Layer 4 of a small transformer language model trained on English Wikipedia (8 layers, counted from 0, width 96).
A neuron's activation on a vector x is SiLU(gate . x + bias) times (in . x + bias), where the dot is the dot product.
The model reads these tokens: "en" "er" "al" " e" "le" "ct" "ion" " was" " con" "t" "est" "ed" "," " b" "ut" " a" " v" "ic" "t" "or" "y" " by" " S" "m" "ith" " was" " n" "e" "ver" " in"

The vector x that enters this layer's MLP at each token. A number n stands for (n - 500) times 0.006.
0 "en": 520,437,581,370,463,660,814,504,460,624,285,383,412,318,720,562,451,633,613,544,593,397,505,512,495,411,493,526,555,421,502,476,471,384,315,454,421,643,559,408,551,874,672,548,636,655,440,545,511,534,311,664,544,516,459,349,514,502,406,445,321,531,470,451,499,636,630,360,477,657,377,633,430,593,433,623,63,550,441,497,376,352,624,430,457,688,511,466,489,411,654,486,576,508,410,505
1 "er": 495,339,561,453,526,663,858,530,502,513,250,381,375,345,635,742,527,506,511,367,625,513,508,511,448,415,484,437,537,424,506,620,497,371,221,259,301,521,520,553,706,574,665,573,688,555,456,597,487,506,522,666,616,461,528,543,529,359,454,465,359,566,504,446,551,563,681,470,495,617,503,528,481,599,562,635,24,496,472,372,373,499,536,413,499,566,590,461,622,442,575,504,468,468,517,570
2 "al": 419,360,393,398,508,555,848,461,545,492,270,364,491,306,696,573,541,610,516,450,502,386,448,605,457,404,540,617,548,413,490,552,381,441,377,179,464,493,497,381,784,621,661,593,757,469,408,493,510,421,486,431,588,492,499,510,598,444,496,468,323,519,536,477,664,434,645,376,533,553,464,691,470,506,430,628,67,613,436,497,391,439,454,361,636,567,589,427,600,569,667,616,663,589,529,647
3 " e": 412,558,482,494,505,379,828,574,533,429,247,507,601,340,661,474,472,596,662,499,718,381,343,487,439,465,435,564,676,616,478,642,491,505,321,425,485,706,562,457,546,753,646,545,558,422,331,554,492,523,433,551,561,398,446,481,719,528,560,435,370,533,503,639,453,547,560,240,414,430,326,538,511,597,602,654,52,423,600,432,472,277,643,545,400,512,493,540,493,377,671,521,598,506,345,561
4 "le": 397,408,550,462,459,409,855,636,606,354,318,467,628,384,574,690,579,558,603,489,612,438,407,418,434,411,512,596,561,460,414,773,224,534,395,335,671,585,556,373,484,670,613,665,538,480,616,407,529,555,616,601,585,375,601,448,598,325,427,473,536,539,551,644,459,437,587,371,291,409,317,640,481,421,749,601,94,274,390,372,305,256,534,455,492,549,546,413,451,525,653,571,573,537,623,582
5 "ct": 392,491,468,323,607,530,795,279,437,505,468,529,495,223,680,773,497,552,601,463,734,474,582,581,459,436,476,777,771,498,510,627,524,666,265,391,581,587,445,320,518,451,592,593,446,479,517,377,438,479,662,623,678,378,405,514,577,568,502,454,396,603,577,601,470,465,418,466,562,422,414,646,625,515,289,505,69,412,441,461,278,308,720,227,471,601,602,448,531,380,765,529,572,382,524,678
6 "ion": 473,379,551,460,615,527,832,389,520,395,285,468,596,194,572,697,602,508,550,372,610,325,561,363,461,363,516,654,666,540,467,704,351,408,139,428,488,666,496,368,664,347,574,570,530,438,384,462,406,464,600,519,700,465,493,442,517,393,390,488,376,690,586,609,525,717,654,505,485,524,330,705,723,506,492,629,119,375,391,457,376,359,667,481,506,768,699,380,548,508,446,515,490,539,555,584
7 " was": 464,431,572,607,417,447,809,509,227,568,354,506,454,365,637,414,417,527,596,452,679,365,383,543,514,396,452,586,376,367,454,601,572,296,395,523,429,450,735,456,507,671,723,679,434,647,484,504,454,507,384,490,657,435,453,525,598,333,363,495,466,542,482,594,603,581,620,473,488,633,382,577,435,544,434,624,54,594,464,420,402,380,527,369,434,564,381,426,474,503,557,547,745,449,529,605
8 " con": 512,570,543,461,554,352,742,533,314,455,191,533,561,461,646,471,406,495,673,594,723,430,483,492,466,555,523,605,538,473,578,476,418,363,210,448,386,562,609,483,388,649,682,599,482,577,359,495,539,542,467,543,694,324,395,559,737,557,634,473,227,578,562,665,602,561,517,388,344,529,349,559,435,593,667,611,52,501,505,396,477,369,577,514,483,479,482,504,495,356,482,450,651,486,363,569
9 "t": 548,462,591,415,439,294,809,463,296,474,444,482,499,437,657,753,545,499,537,451,528,550,573,514,445,328,427,735,639,528,563,491,359,331,275,409,303,580,489,495,396,554,518,581,531,529,632,600,560,490,585,636,623,358,447,444,815,561,328,532,507,575,775,640,463,549,529,554,380,631,400,934,446,342,685,462,79,299,469,268,453,455,432,388,548,457,512,456,443,442,540,443,650,440,528,549
10 "est": 475,378,442,298,355,364,737,402,366,529,433,478,518,365,607,744,564,468,525,353,685,481,623,659,478,498,458,908,612,467,451,475,412,366,267,359,411,552,547,493,447,606,666,638,484,412,503,512,523,422,592,559,731,258,500,588,782,485,385,369,411,606,573,625,416,448,519,620,452,592,543,514,596,578,636,576,60,468,471,284,534,379,381,459,561,576,551,426,469,543,569,417,697,356,610,500
11 "ed": 367,435,453,234,647,454,854,521,481,396,407,458,443,269,616,520,442,514,544,438,620,358,545,496,510,378,377,708,476,498,524,393,412,410,297,265,556,452,524,495,610,515,588,429,386,558,435,498,517,457,553,650,735,390,479,639,631,428,309,407,410,596,604,603,539,567,706,486,380,716,387,802,523,618,613,586,118,455,532,237,320,489,549,378,550,593,488,448,630,589,407,735,658,600,543,553
12 ",": 472,411,581,455,602,547,752,548,417,420,448,542,442,293,602,507,423,560,473,518,513,428,539,583,529,351,486,659,536,416,317,449,541,367,389,367,529,600,752,504,472,612,676,520,629,608,395,633,451,487,366,449,588,390,554,407,550,343,355,534,283,595,541,562,569,485,557,557,537,653,630,660,467,474,631,563,34,384,412,471,417,404,586,444,533,483,464,429,514,344,615,559,653,475,469,620
13 " b": 421,407,561,573,435,570,766,588,326,346,522,558,512,546,680,488,397,491,468,472,658,541,590,591,527,375,439,572,250,562,558,568,504,358,350,389,390,561,519,466,646,575,652,451,516,520,539,665,551,499,506,591,538,466,398,524,425,369,492,380,509,441,394,528,466,676,451,561,574,548,464,585,430,596,740,552,49,617,399,508,463,540,277,395,371,540,484,484,330,318,736,616,578,618,221,653
14 "ut": 384,282,459,456,619,412,767,314,358,624,659,443,486,416,810,685,451,563,527,325,473,496,663,377,495,510,567,584,79,365,520,709,597,253,476,416,471,569,500,280,580,571,597,601,539,660,587,614,521,470,523,518,601,474,350,561,568,294,706,467,486,397,515,412,490,690,400,516,502,470,638,580,438,430,590,538,91,436,572,592,343,612,319,382,489,498,394,495,556,282,677,592,620,544,448,819
15 " a": 461,421,586,506,448,406,813,568,421,434,330,568,620,478,725,524,415,541,642,565,673,465,500,517,606,470,465,531,263,330,514,489,532,452,315,352,364,592,630,371,540,727,603,624,643,678,229,454,446,468,524,534,659,401,361,536,607,282,555,482,485,532,472,425,479,462,448,425,475,365,401,518,380,646,511,742,96,581,585,575,537,572,554,522,419,563,345,470,403,343,525,464,547,621,391,558
16 " v": 615,335,650,561,618,448,740,585,440,401,375,544,572,499,745,548,344,558,433,668,355,498,643,375,537,441,413,644,244,671,599,600,325,285,108,313,632,560,479,525,522,579,570,370,717,514,378,580,553,459,265,624,696,540,405,345,666,487,514,495,349,510,549,600,518,662,404,468,428,530,328,655,413,537,538,604,148,553,405,464,516,495,562,405,462,551,484,446,529,433,546,477,438,651,268,696
17 "ic": 429,381,591,547,428,466,758,422,229,440,448,425,454,486,660,628,497,499,630,452,531,521,649,457,524,504,669,794,349,486,458,697,247,394,184,214,474,454,457,706,488,767,592,517,758,535,494,556,507,440,569,665,520,486,437,355,722,484,575,518,231,510,543,699,673,479,324,432,459,382,546,493,443,394,431,451,162,547,488,435,371,571,264,526,508,437,571,722,427,541,607,414,750,638,413,639
18 "t": 571,521,514,519,364,298,772,392,262,499,689,433,404,418,694,904,407,543,462,471,442,564,578,492,487,366,446,589,469,622,542,643,449,191,245,370,440,477,459,555,484,608,463,570,734,586,578,720,587,411,605,681,547,451,429,359,726,397,486,504,469,443,633,687,545,594,374,434,516,592,488,757,373,415,477,382,114,346,501,411,364,518,286,470,594,429,550,549,497,588,649,421,569,614,435,651
19 "or": 586,407,388,474,544,439,745,448,402,445,404,383,351,416,640,800,385,427,554,617,662,485,458,642,528,470,652,599,413,422,480,653,363,271,221,290,641,381,530,618,614,523,596,584,633,556,356,607,544,420,752,638,532,491,571,460,600,332,494,240,180,596,562,613,666,546,465,309,444,558,413,542,397,470,590,442,109,506,489,552,444,616,535,530,613,552,560,625,527,497,575,514,421,624,434,527
20 "y": 605,509,594,469,418,506,772,485,250,449,474,380,550,373,656,634,653,499,380,381,630,369,695,523,555,436,581,591,364,559,440,572,478,331,256,431,471,469,500,548,558,397,576,510,621,311,318,608,525,453,652,474,464,351,601,476,652,312,437,447,328,548,458,676,766,666,455,373,589,546,606,647,488,494,446,441,91,521,458,472,299,424,474,734,700,561,645,585,410,481,549,481,563,548,491,575
21 " by": 491,348,466,501,461,466,756,453,412,427,265,476,582,335,687,477,521,645,513,626,622,440,535,521,591,418,386,418,413,514,377,410,507,387,307,199,618,599,715,495,434,424,584,485,469,743,444,551,464,507,392,543,728,393,463,455,683,399,590,460,421,443,558,530,778,572,545,419,487,661,448,727,462,552,363,531,109,442,555,418,511,471,683,410,522,498,462,374,490,490,410,543,642,572,425,672
22 " S": 607,435,642,452,466,473,735,573,330,469,400,488,715,637,672,617,525,707,551,600,532,465,510,537,599,552,497,482,346,475,616,500,398,298,346,124,495,488,530,562,339,678,572,562,576,530,427,580,500,521,503,525,600,324,443,394,603,294,595,364,480,387,376,479,611,395,422,558,513,624,570,752,408,477,439,524,145,512,457,665,491,432,576,489,532,444,436,525,558,444,465,527,436,567,189,563
23 "m": 563,481,618,624,523,571,681,482,512,436,419,421,427,508,774,588,411,580,552,604,512,537,520,527,618,386,586,684,240,556,525,629,309,33,192,107,457,363,445,425,421,580,560,580,635,405,457,582,605,503,756,463,605,517,484,357,567,370,488,437,508,384,515,588,545,412,174,575,608,705,576,607,402,308,488,681,170,710,413,554,566,465,460,502,483,490,525,491,594,383,490,476,587,560,436,464
24 "ith": 495,437,600,401,354,609,729,436,446,426,569,403,428,399,608,571,569,594,480,730,528,430,530,576,612,443,480,617,265,477,474,472,380,396,337,150,538,208,516,612,355,502,557,645,583,469,427,657,467,488,389,460,604,481,553,537,780,401,685,421,498,409,566,573,801,468,268,382,657,592,490,705,360,528,481,301,124,651,530,624,478,438,337,464,636,532,425,480,578,392,552,544,472,654,485,648
25 " was": 444,448,545,661,397,390,767,531,175,599,429,499,430,415,628,393,421,510,558,497,632,398,429,543,582,415,494,603,309,402,480,591,518,263,404,479,423,381,785,503,461,666,662,678,414,640,465,538,443,511,421,475,711,388,465,517,628,282,381,508,540,485,457,610,630,561,508,510,523,632,408,525,378,485,440,587,117,626,478,488,442,440,515,392,398,552,331,402,473,500,505,558,731,483,484,612
26 " n": 394,372,429,528,552,413,735,731,244,362,345,554,406,395,636,458,561,550,591,542,640,386,460,419,574,452,432,601,49,661,556,586,354,509,257,443,455,478,532,425,422,698,617,477,584,538,435,541,576,474,361,487,674,385,519,569,648,559,452,304,582,485,587,617,485,664,423,478,459,554,474,545,468,444,536,545,140,485,524,581,558,545,541,487,581,653,496,308,399,361,721,502,703,436,251,765
27 "e": 292,429,618,530,531,243,764,459,375,497,640,424,446,435,597,566,595,681,561,526,532,411,530,444,566,439,560,648,139,594,505,393,341,510,168,366,461,544,565,613,587,562,587,412,577,539,401,539,464,565,543,524,679,417,552,590,480,390,484,398,508,556,629,642,479,464,551,591,522,479,334,540,267,439,607,744,139,277,494,490,565,348,535,545,445,745,565,442,287,441,583,572,539,435,474,752
28 "ver": 453,409,529,516,493,337,715,436,441,440,400,465,529,340,675,668,508,448,577,367,691,420,693,438,573,484,479,534,271,535,487,657,466,418,195,396,259,425,581,418,597,500,568,514,634,515,408,417,586,560,624,496,789,417,583,504,317,396,521,562,592,654,623,548,451,648,499,535,414,586,328,447,314,498,687,491,123,392,508,506,386,447,498,446,372,585,387,319,412,564,483,668,663,664,489,873
29 " in": 485,527,480,470,500,438,719,513,414,508,265,461,498,428,689,453,628,541,618,603,570,449,577,505,524,434,433,514,573,508,493,417,450,552,359,381,447,642,729,466,384,622,616,402,507,590,332,446,441,528,568,467,691,320,461,612,637,445,640,570,272,595,520,564,645,610,507,385,389,511,522,650,380,503,414,630,122,414,509,384,603,318,726,426,542,485,418,378,504,324,510,698,547,594,323,696

Each question shows the input weights of one neuron of the MLP. A number n stands for (n - 500) times 0.0014.

n160 gate (bias -0.052): 472,571,343,432,436,614,535,481,554,377,228,492,519,705,491,467,390,495,532,563,273,407,479,616,509,563,260,375,611,486,408,395,365,540,574,333,566,436,501,446,344,527,616,658,424,508,508,377,436,568,420,463,510,435,427,445,631,515,559,520,609,523,525,372,543,494,422,410,582,566,583,581,521,497,435,547,545,538,662,539,570,618,539,637,628,379,504,483,483,646,332,354,643,662,732,484
n160 in (bias -0.032): 502,365,684,496,477,713,508,469,560,319,586,463,551,586,453,534,562,456,396,687,653,466,455,456,575,590,450,554,534,526,633,466,538,417,423,355,419,420,503,569,561,537,475,644,437,576,577,310,444,454,730,425,420,409,307,519,395,478,454,490,466,480,429,452,642,487,512,587,479,439,562,484,457,551,614,477,459,628,589,553,642,317,646,404,340,309,428,593,423,581,543,409,454,501,581,493
Its three highest activations, in order, are on tokens 24 "ith", 22 " S", 26 " n"

n179 gate (bias -0.069): 507,306,362,566,346,400,523,639,414,464,755,538,430,505,351,450,487,525,559,551,515,320,370,621,561,616,496,542,484,671,443,519,512,454,456,627,550,471,513,360,554,473,555,602,659,486,461,500,538,474,445,343,566,473,508,393,494,555,543,345,426,489,512,552,400,546,621,367,541,427,378,613,468,370,575,604,486,439,397,404,589,570,753,808,482,562,562,561,372,563,590,413,501,452,557,516
n179 in (bias -0.014): 437,455,397,388,551,464,496,380,384,544,538,527,464,402,554,552,430,443,506,467,545,449,540,581,478,452,470,445,394,461,504,631,429,740,539,516,427,448,551,366,716,466,521,593,591,511,427,317,494,386,584,365,496,570,668,595,434,514,744,580,469,504,452,489,409,687,408,536,438,409,444,422,486,478,524,429,493,541,548,519,570,561,454,506,438,559,448,490,476,562,506,605,614,475,608,444
Its three highest activations, in order, are on tokens 26 " n", 22 " S", 27 "e"

n16 gate (bias -0.015): 540,481,452,354,442,480,483,440,500,493,539,654,605,409,435,555,438,407,476,537,491,435,496,482,555,638,422,347,576,578,454,465,374,571,442,344,607,510,537,587,576,507,626,618,711,442,522,260,506,495,460,515,450,476,384,451,427,390,492,556,393,573,484,435,397,691,385,449,514,568,558,382,543,568,432,565,519,381,547,476,578,456,764,498,653,515,566,574,479,559,499,472,528,256,616,604
n16 in (bias 0.067): 495,497,483,423,530,423,582,488,542,552,534,376,662,440,547,558,292,590,675,540,375,578,462,580,513,384,442,681,425,430,400,612,619,559,472,619,466,521,439,529,524,510,561,419,491,635,383,479,653,644,354,533,618,548,521,520,513,639,713,303,557,451,520,569,603,444,546,397,543,337,403,449,397,433,413,433,574,512,478,585,447,539,582,440,477,722,484,510,431,577,514,469,442,630,389,203
On which token does it fire most? 5 "ct"

n120 gate (bias -0.070): 651,604,441,489,446,387,509,435,243,507,535,785,541,471,535,271,363,378,613,643,451,529,501,500,463,570,259,586,418,520,454,543,596,374,549,613,501,482,460,512,476,575,592,559,412,532,450,600,463,435,393,468,455,359,518,702,489,507,665,563,391,386,589,566,316,553,526,465,458,503,496,517,599,619,598,407,476,833,494,298,584,386,409,499,302,382,316,469,377,409,658,589,581,524,500,555
n120 in (bias -0.040): 670,500,537,409,426,541,638,517,626,492,512,578,551,359,296,382,567,593,454,548,460,522,485,396,513,442,468,538,366,445,375,407,564,503,546,571,497,591,540,561,554,577,540,487,397,753,381,510,485,526,518,502,577,508,558,350,409,365,477,566,543,702,546,619,354,499,524,663,386,523,403,566,658,536,536,327,414,514,461,443,447,402,596,476,458,453,532,339,397,658,538,425,504,610,502,480
On which two tokens does it fire most, strongest first? 7 " was", 25 " was"

n89 gate (bias -0.087): 452,445,619,603,564,482,437,431,468,596,502,516,565,594,565,574,552,566,575,412,469,624,449,484,452,539,534,335,452,591,457,549,373,626,459,438,599,339,347,550,388,580,589,477,452,411,550,540,418,577,477,457,448,552,458,399,337,621,522,576,613,383,470,491,415,448,502,403,615,519,458,472,619,427,453,607,623,510,550,551,543,374,471,570,437,375,362,534,614,422,525,453,336,561,485,430
n89 in (bias 0.001): 459,461,459,422,389,489,379,665,560,448,492,577,316,413,486,405,397,442,395,523,335,452,578,409,395,511,603,569,503,430,609,493,541,458,594,741,438,513,491,490,467,525,408,712,417,531,484,538,504,470,591,621,504,590,633,570,537,518,614,433,465,776,483,414,476,460,538,574,363,580,418,567,362,550,480,598,587,529,533,480,417,485,408,417,451,501,620,542,405,463,403,409,426,376,611,585
On which token does it fire most? 21 " by"

n137 gate (bias -0.089): 443,651,397,464,562,319,511,483,364,655,593,496,514,485,547,483,510,534,589,420,390,493,375,647,465,441,535,535,564,554,674,463,550,522,575,420,472,394,534,390,528,520,472,468,681,569,507,669,520,535,594,545,386,496,406,513,498,460,633,448,458,452,694,474,301,525,675,594,566,533,423,586,537,829,508,448,527,334,466,296,481,363,623,450,335,365,316,562,448,435,406,545,616,425,513,348
n137 in (bias -0.046): 397,418,427,476,616,597,604,605,533,513,574,503,439,550,512,569,371,487,483,412,422,477,422,539,514,490,545,426,400,428,537,560,463,649,384,525,524,678,521,485,543,450,463,414,454,516,513,592,558,540,612,656,388,534,440,503,607,538,616,447,442,459,571,489,484,289,449,592,436,421,408,483,616,485,458,481,619,578,558,516,419,383,363,501,594,617,361,494,565,492,287,384,578,499,518,538
On which token does it fire most, and how strongly? 20 "y", at about 0.26

n158 gate (bias -0.016): 390,576,500,583,487,535,504,402,558,674,531,475,503,651,616,548,329,538,490,530,508,613,431,533,452,506,595,498,581,594,504,559,506,490,338,380,359,369,492,465,438,418,482,612,529,474,578,619,369,470,444,422,580,592,427,388,545,493,582,321,649,554,468,344,517,542,433,481,535,530,479,330,450,536,439,482,618,531,426,516,538,491,549,581,431,291,445,670,646,715,466,310,459,555,553,430
n158 in (bias -0.024): 429,482,428,543,379,640,474,526,517,379,422,445,498,566,627,438,570,572,569,613,347,580,435,598,450,651,598,452,505,468,490,400,436,563,586,435,559,472,512,494,498,363,494,458,600,370,558,672,591,509,512,496,540,598,450,416,567,527,535,651,482,405,573,519,560,415,379,411,598,554,589,601,490,476,553,429,494,601,592,519,475,425,317,472,429,524,426,486,537,402,458,452,502,378,436,503
On which token does it fire most? 23 "m"

n19 gate (bias 0.008): 489,372,564,570,468,661,500,546,515,449,573,468,591,626,614,576,475,509,471,419,457,402,480,466,541,450,456,490,573,344,609,596,476,473,407,502,514,394,375,653,455,548,528,560,615,497,530,454,589,518,593,573,386,513,512,486,491,580,506,508,562,407,458,404,572,457,400,499,434,490,690,603,437,373,442,574,497,569,449,635,469,419,507,621,465,478,559,515,549,472,429,446,425,385,493,519
n19 in (bias -0.003): 434,476,539,415,520,494,457,534,523,348,563,432,557,418,488,405,409,512,422,497,454,374,486,503,532,526,546,541,530,268,533,588,640,454,416,734,506,680,452,462,621,427,496,489,517,506,598,333,574,393,683,522,434,412,512,576,561,462,489,485,431,748,504,537,567,448,528,486,453,536,346,486,524,532,537,516,463,468,404,484,454,533,534,541,612,520,607,441,406,512,591,433,580,422,518,592
On which token does it fire most? 20 "y"

n25 gate (bias -0.083): 646,340,307,478,378,428,616,554,421,684,636,534,224,411,547,461,591,570,589,623,274,433,484,465,324,566,467,426,543,588,528,437,605,591,413,555,570,545,492,580,436,622,514,465,499,651,536,596,452,450,479,415,491,475,390,492,396,623,406,671,577,491,516,409,467,546,617,475,484,309,431,644,509,492,676,471,478,460,664,452,611,493,461,610,462,528,282,654,382,462,567,630,463,581,386,546
n25 in (bias 0.027): 379,517,579,610,532,562,507,451,653,537,535,377,632,508,535,501,582,580,383,481,425,567,609,545,619,409,464,612,397,587,432,415,412,461,432,370,545,448,429,505,497,494,452,548,396,516,540,500,499,426,476,476,528,518,611,542,386,445,383,374,577,507,513,457,594,354,402,337,493,465,512,525,603,390,448,646,566,498,481,365,612,667,608,573,660,586,307,533,436,532,459,551,418,484,589,546
On which token does it fire most? 27 "e"

n183 gate (bias -0.034): 559,552,609,530,530,515,464,556,458,562,429,509,506,536,561,476,494,452,529,477,449,545,566,597,548,552,612,531,445,454,647,424,489,411,493,454,464,419,478,593,447,513,536,568,448,535,532,494,509,427,392,424,368,514,463,407,529,589,439,492,438,501,524,432,505,549,519,514,492,672,421,530,473,478,610,461,442,514,570,438,554,547,439,487,552,377,460,481,454,467,472,409,396,371,531,435
n183 in (bias 0.047): 460,503,617,440,556,547,595,454,360,354,483,477,526,377,526,434,478,518,555,509,440,500,589,635,571,446,600,539,377,433,482,474,574,295,351,448,526,470,511,509,565,426,545,500,384,484,454,554,556,430,409,372,483,548,506,540,537,432,482,519,507,573,495,571,654,524,449,591,449,562,547,476,448,548,541,509,289,522,431,472,420,459,556,524,650,510,547,423,587,506,459,464,539,540,552,500
On which token does it fire most? 23 "m"

n91 gate (bias -0.039): 364,572,489,384,507,429,555,611,605,568,560,546,419,571,522,588,327,614,699,596,542,464,363,511,513,574,409,477,486,383,472,252,386,557,325,603,455,552,370,670,473,669,477,580,344,306,590,539,450,568,591,644,542,305,481,663,576,701,224,523,490,494,604,493,434,540,553,510,333,546,487,506,546,479,541,478,470,364,439,358,447,337,520,494,577,543,554,600,590,448,406,555,610,333,605,355
n91 in (bias 0.010): 641,560,481,454,454,457,628,377,521,536,539,399,558,369,392,479,316,472,551,412,543,499,516,372,558,585,444,326,358,526,426,660,443,425,621,611,633,601,484,476,522,674,482,408,550,430,307,599,581,496,557,486,324,464,500,536,584,546,675,535,523,356,371,527,520,535,567,348,381,639,586,515,481,483,596,518,534,600,512,555,347,567,501,632,521,614,442,412,490,547,447,554,509,563,468,471
On which token does it fire most? 3 " e"

n68 gate (bias -0.043): 482,373,492,537,454,296,451,614,512,491,471,603,541,514,397,426,232,583,492,705,575,513,358,670,559,746,462,328,457,635,613,621,358,556,583,439,628,619,506,414,397,582,528,344,593,598,454,378,540,438,377,483,388,674,520,546,433,396,722,423,500,477,404,466,410,604,521,442,490,324,510,447,469,727,486,619,553,360,651,488,470,433,481,553,449,473,397,494,471,450,480,730,593,504,451,569
n68 in (bias 0.006): 476,462,460,558,621,468,485,528,518,527,483,574,588,501,595,471,548,433,432,576,548,620,330,450,521,619,439,526,541,607,499,471,558,208,399,417,426,567,496,507,392,534,468,295,583,598,461,391,401,499,593,517,473,348,433,435,627,513,590,390,578,259,430,461,579,825,516,440,455,386,546,384,518,663,606,296,529,545,590,485,516,530,412,554,476,482,520,607,478,450,472,516,473,460,477,555
Its three highest activations, in order, are on tokens 3 " e", 15 " a", 16 " v"

n152 gate (bias -0.045): 472,458,431,473,433,719,501,538,444,465,536,679,690,484,501,500,395,699,367,580,733,494,388,400,519,512,528,287,496,539,635,374,569,342,571,440,489,457,572,529,531,488,557,463,433,548,542,433,394,427,507,467,372,464,420,484,500,504,601,483,589,485,483,457,399,431,545,508,545,501,499,388,691,650,538,475,454,489,398,598,392,506,411,453,461,397,688,535,536,425,550,640,482,501,448,588
n152 in (bias -0.001): 414,500,442,463,665,400,486,677,511,582,609,344,447,439,523,583,565,468,377,266,415,473,613,483,518,457,452,544,575,596,506,621,363,536,431,511,455,569,494,371,463,542,568,432,713,458,656,482,558,526,535,504,518,451,445,407,563,644,602,360,589,416,494,472,419,448,449,502,559,432,610,482,350,420,633,555,446,407,522,476,468,515,327,641,533,411,468,584,438,572,580,473,422,350,520,496
On which two tokens does it fire most, strongest first? 13 " b", 14 "ut"

n127 gate (bias -0.082): 376,490,569,494,409,333,521,580,342,674,380,649,379,488,401,412,367,528,630,510,688,476,254,577,485,570,410,350,362,513,588,585,608,329,506,589,498,335,473,476,364,577,647,596,232,490,542,488,570,583,543,486,569,447,442,716,287,473,531,343,715,620,445,431,344,569,605,583,596,503,497,426,619,478,426,573,502,560,501,396,579,595,561,493,382,616,397,451,423,390,433,467,598,363,502,527
n127 in (bias 0.002): 488,460,412,463,567,456,445,540,505,668,409,497,468,489,628,435,658,455,487,495,589,450,521,446,495,320,676,508,454,386,404,389,632,277,429,512,467,507,445,693,549,526,551,440,439,536,431,449,464,672,567,460,543,462,660,519,525,630,497,600,504,500,509,440,566,484,607,426,523,485,449,551,432,461,647,447,463,439,546,518,461,513,289,409,628,544,592,564,470,440,704,558,561,399,551,437
Its three highest activations, in order, are on tokens 7 " was", 25 " was", 26 " n"

n134 gate (bias -0.093): 298,448,505,619,514,583,421,554,487,615,536,453,553,561,454,536,575,670,635,474,343,408,418,566,495,588,478,356,388,828,551,585,529,395,495,384,529,432,478,712,495,593,500,478,563,428,295,590,515,420,503,382,649,460,516,506,443,583,588,432,567,434,589,396,482,453,478,452,623,393,456,539,517,681,557,529,598,587,530,506,589,218,523,552,327,439,496,595,598,461,439,529,508,429,536,545
n134 in (bias -0.019): 439,514,475,544,414,468,730,491,551,633,420,460,633,555,476,525,534,672,467,462,325,396,510,347,503,461,430,490,584,609,480,622,380,520,458,600,392,488,532,573,547,346,411,646,458,411,427,495,449,517,306,299,492,542,391,574,566,465,524,704,500,566,351,530,556,412,508,529,538,448,375,436,509,559,678,569,488,510,396,408,594,486,504,634,610,574,397,630,591,584,396,427,421,475,543,366
On which token does it fire most? 3 " e"

n141 gate (bias -0.043): 404,431,438,379,489,715,599,415,585,347,451,567,593,432,511,391,342,360,587,442,656,545,654,523,519,671,363,623,617,455,530,483,402,604,478,607,380,430,507,439,548,425,509,534,455,467,512,611,538,518,227,589,379,564,470,603,453,338,642,562,427,486,438,491,428,489,555,542,584,602,591,574,538,404,395,357,510,641,653,452,605,442,505,552,508,472,406,452,393,354,501,610,489,426,529,423
n141 in (bias 0.013): 463,558,434,402,393,574,340,507,310,455,807,503,551,452,484,620,516,455,537,491,622,487,501,408,485,509,570,395,593,565,515,628,621,370,579,558,393,605,535,562,483,453,531,476,438,482,467,429,440,509,566,525,616,406,480,577,439,611,581,466,520,514,551,591,541,386,501,464,351,446,476,499,420,553,605,513,491,479,575,461,360,399,601,497,433,419,441,628,471,439,615,645,592,454,427,698
On which token does it fire most, and how strongly? 5 "ct", at about 0.68

n175 gate (bias -0.084): 592,426,411,630,164,405,473,719,450,563,335,555,415,370,299,472,478,454,549,533,607,488,461,477,473,673,430,345,494,436,652,453,658,397,528,570,457,412,535,503,455,614,642,768,507,716,634,458,548,491,427,541,514,435,473,340,494,449,528,452,575,612,487,535,453,482,485,505,407,488,597,475,556,449,690,440,419,624,581,331,546,473,375,541,285,567,333,289,303,481,558,443,585,580,475,580
n175 in (bias -0.008): 605,324,431,526,655,532,566,582,408,288,437,517,479,528,557,294,723,419,517,437,475,499,509,688,518,521,540,518,531,411,557,529,555,637,571,628,536,587,548,652,592,457,528,498,407,568,527,350,433,316,669,544,452,479,452,543,316,499,253,522,618,502,620,500,444,481,653,656,490,375,468,600,495,447,474,644,390,503,412,399,452,531,531,512,506,385,520,402,433,381,660,536,560,594,433,457
On which token does it fire most? 7 " was"

n58 gate (bias -0.077): 414,694,549,342,687,491,454,480,402,387,542,563,702,454,591,313,589,558,587,487,582,519,398,610,437,514,585,563,573,446,675,536,580,548,560,561,524,374,461,675,608,500,447,637,574,401,486,556,450,314,394,528,517,440,435,530,602,557,381,457,425,626,610,429,519,442,416,616,479,610,423,414,364,454,583,457,401,520,417,360,630,427,566,291,354,387,544,477,510,468,514,545,547,289,508,482
n58 in (bias 0.077): 376,360,320,545,467,523,482,401,613,558,656,478,473,418,610,690,376,582,518,317,411,335,445,533,515,424,579,471,484,466,466,598,512,558,495,445,435,379,532,545,525,636,499,549,462,569,561,548,664,414,600,487,639,542,589,492,347,490,727,406,480,414,430,463,519,585,414,516,531,480,628,395,450,488,326,564,650,541,572,546,414,428,375,492,567,602,433,472,463,604,496,458,589,383,484,611
On which token does it fire most? 5 "ct"

n28 gate (bias -0.037): 456,432,607,561,433,430,393,603,538,536,507,715,479,570,548,619,478,303,663,243,347,637,416,532,487,540,486,273,422,612,491,465,261,374,375,328,414,465,469,483,259,662,601,485,267,353,628,481,456,478,531,524,408,342,337,588,491,601,461,702,535,537,494,638,330,527,473,530,447,626,374,574,495,588,469,464,652,515,614,518,501,487,754,590,437,399,623,605,527,596,448,534,617,411,633,558
n28 in (bias 0.008): 461,327,384,419,543,397,436,614,617,468,342,493,557,459,379,542,488,443,426,328,345,340,387,633,497,284,535,491,633,381,623,378,467,498,477,438,520,414,426,511,516,507,494,547,350,591,434,424,502,421,564,485,662,434,550,481,559,590,641,377,393,497,580,609,478,380,542,427,452,585,618,693,394,754,522,559,562,572,524,558,623,348,522,511,647,474,527,442,508,638,421,416,507,562,600,656
On which token does it fire most, and how strongly? 9 "t", at about 0.54

n165 gate (bias -0.045): 557,509,637,601,396,442,384,489,449,443,570,645,462,612,436,578,483,461,765,552,421,548,607,592,364,583,500,473,699,592,518,454,421,470,471,493,570,563,480,452,392,539,607,431,558,555,426,404,466,506,559,520,484,546,400,417,570,591,551,626,434,396,517,442,277,650,518,472,389,435,570,493,463,459,542,512,437,440,513,490,510,519,579,603,548,456,289,560,481,453,425,430,660,552,506,476
n165 in (bias 0.008): 501,449,578,461,342,649,558,419,520,548,633,449,416,462,489,612,369,374,498,458,616,479,551,509,467,484,622,531,418,474,480,563,483,317,504,653,495,489,462,489,633,468,542,417,665,430,513,358,474,410,480,539,456,521,596,549,544,505,621,652,524,463,374,438,648,476,579,516,489,601,554,234,469,422,498,360,491,420,511,489,464,426,402,624,638,561,486,525,485,476,538,612,663,574,499,511
On which token does it fire most, and how strongly? 17 "ic", at about 1.1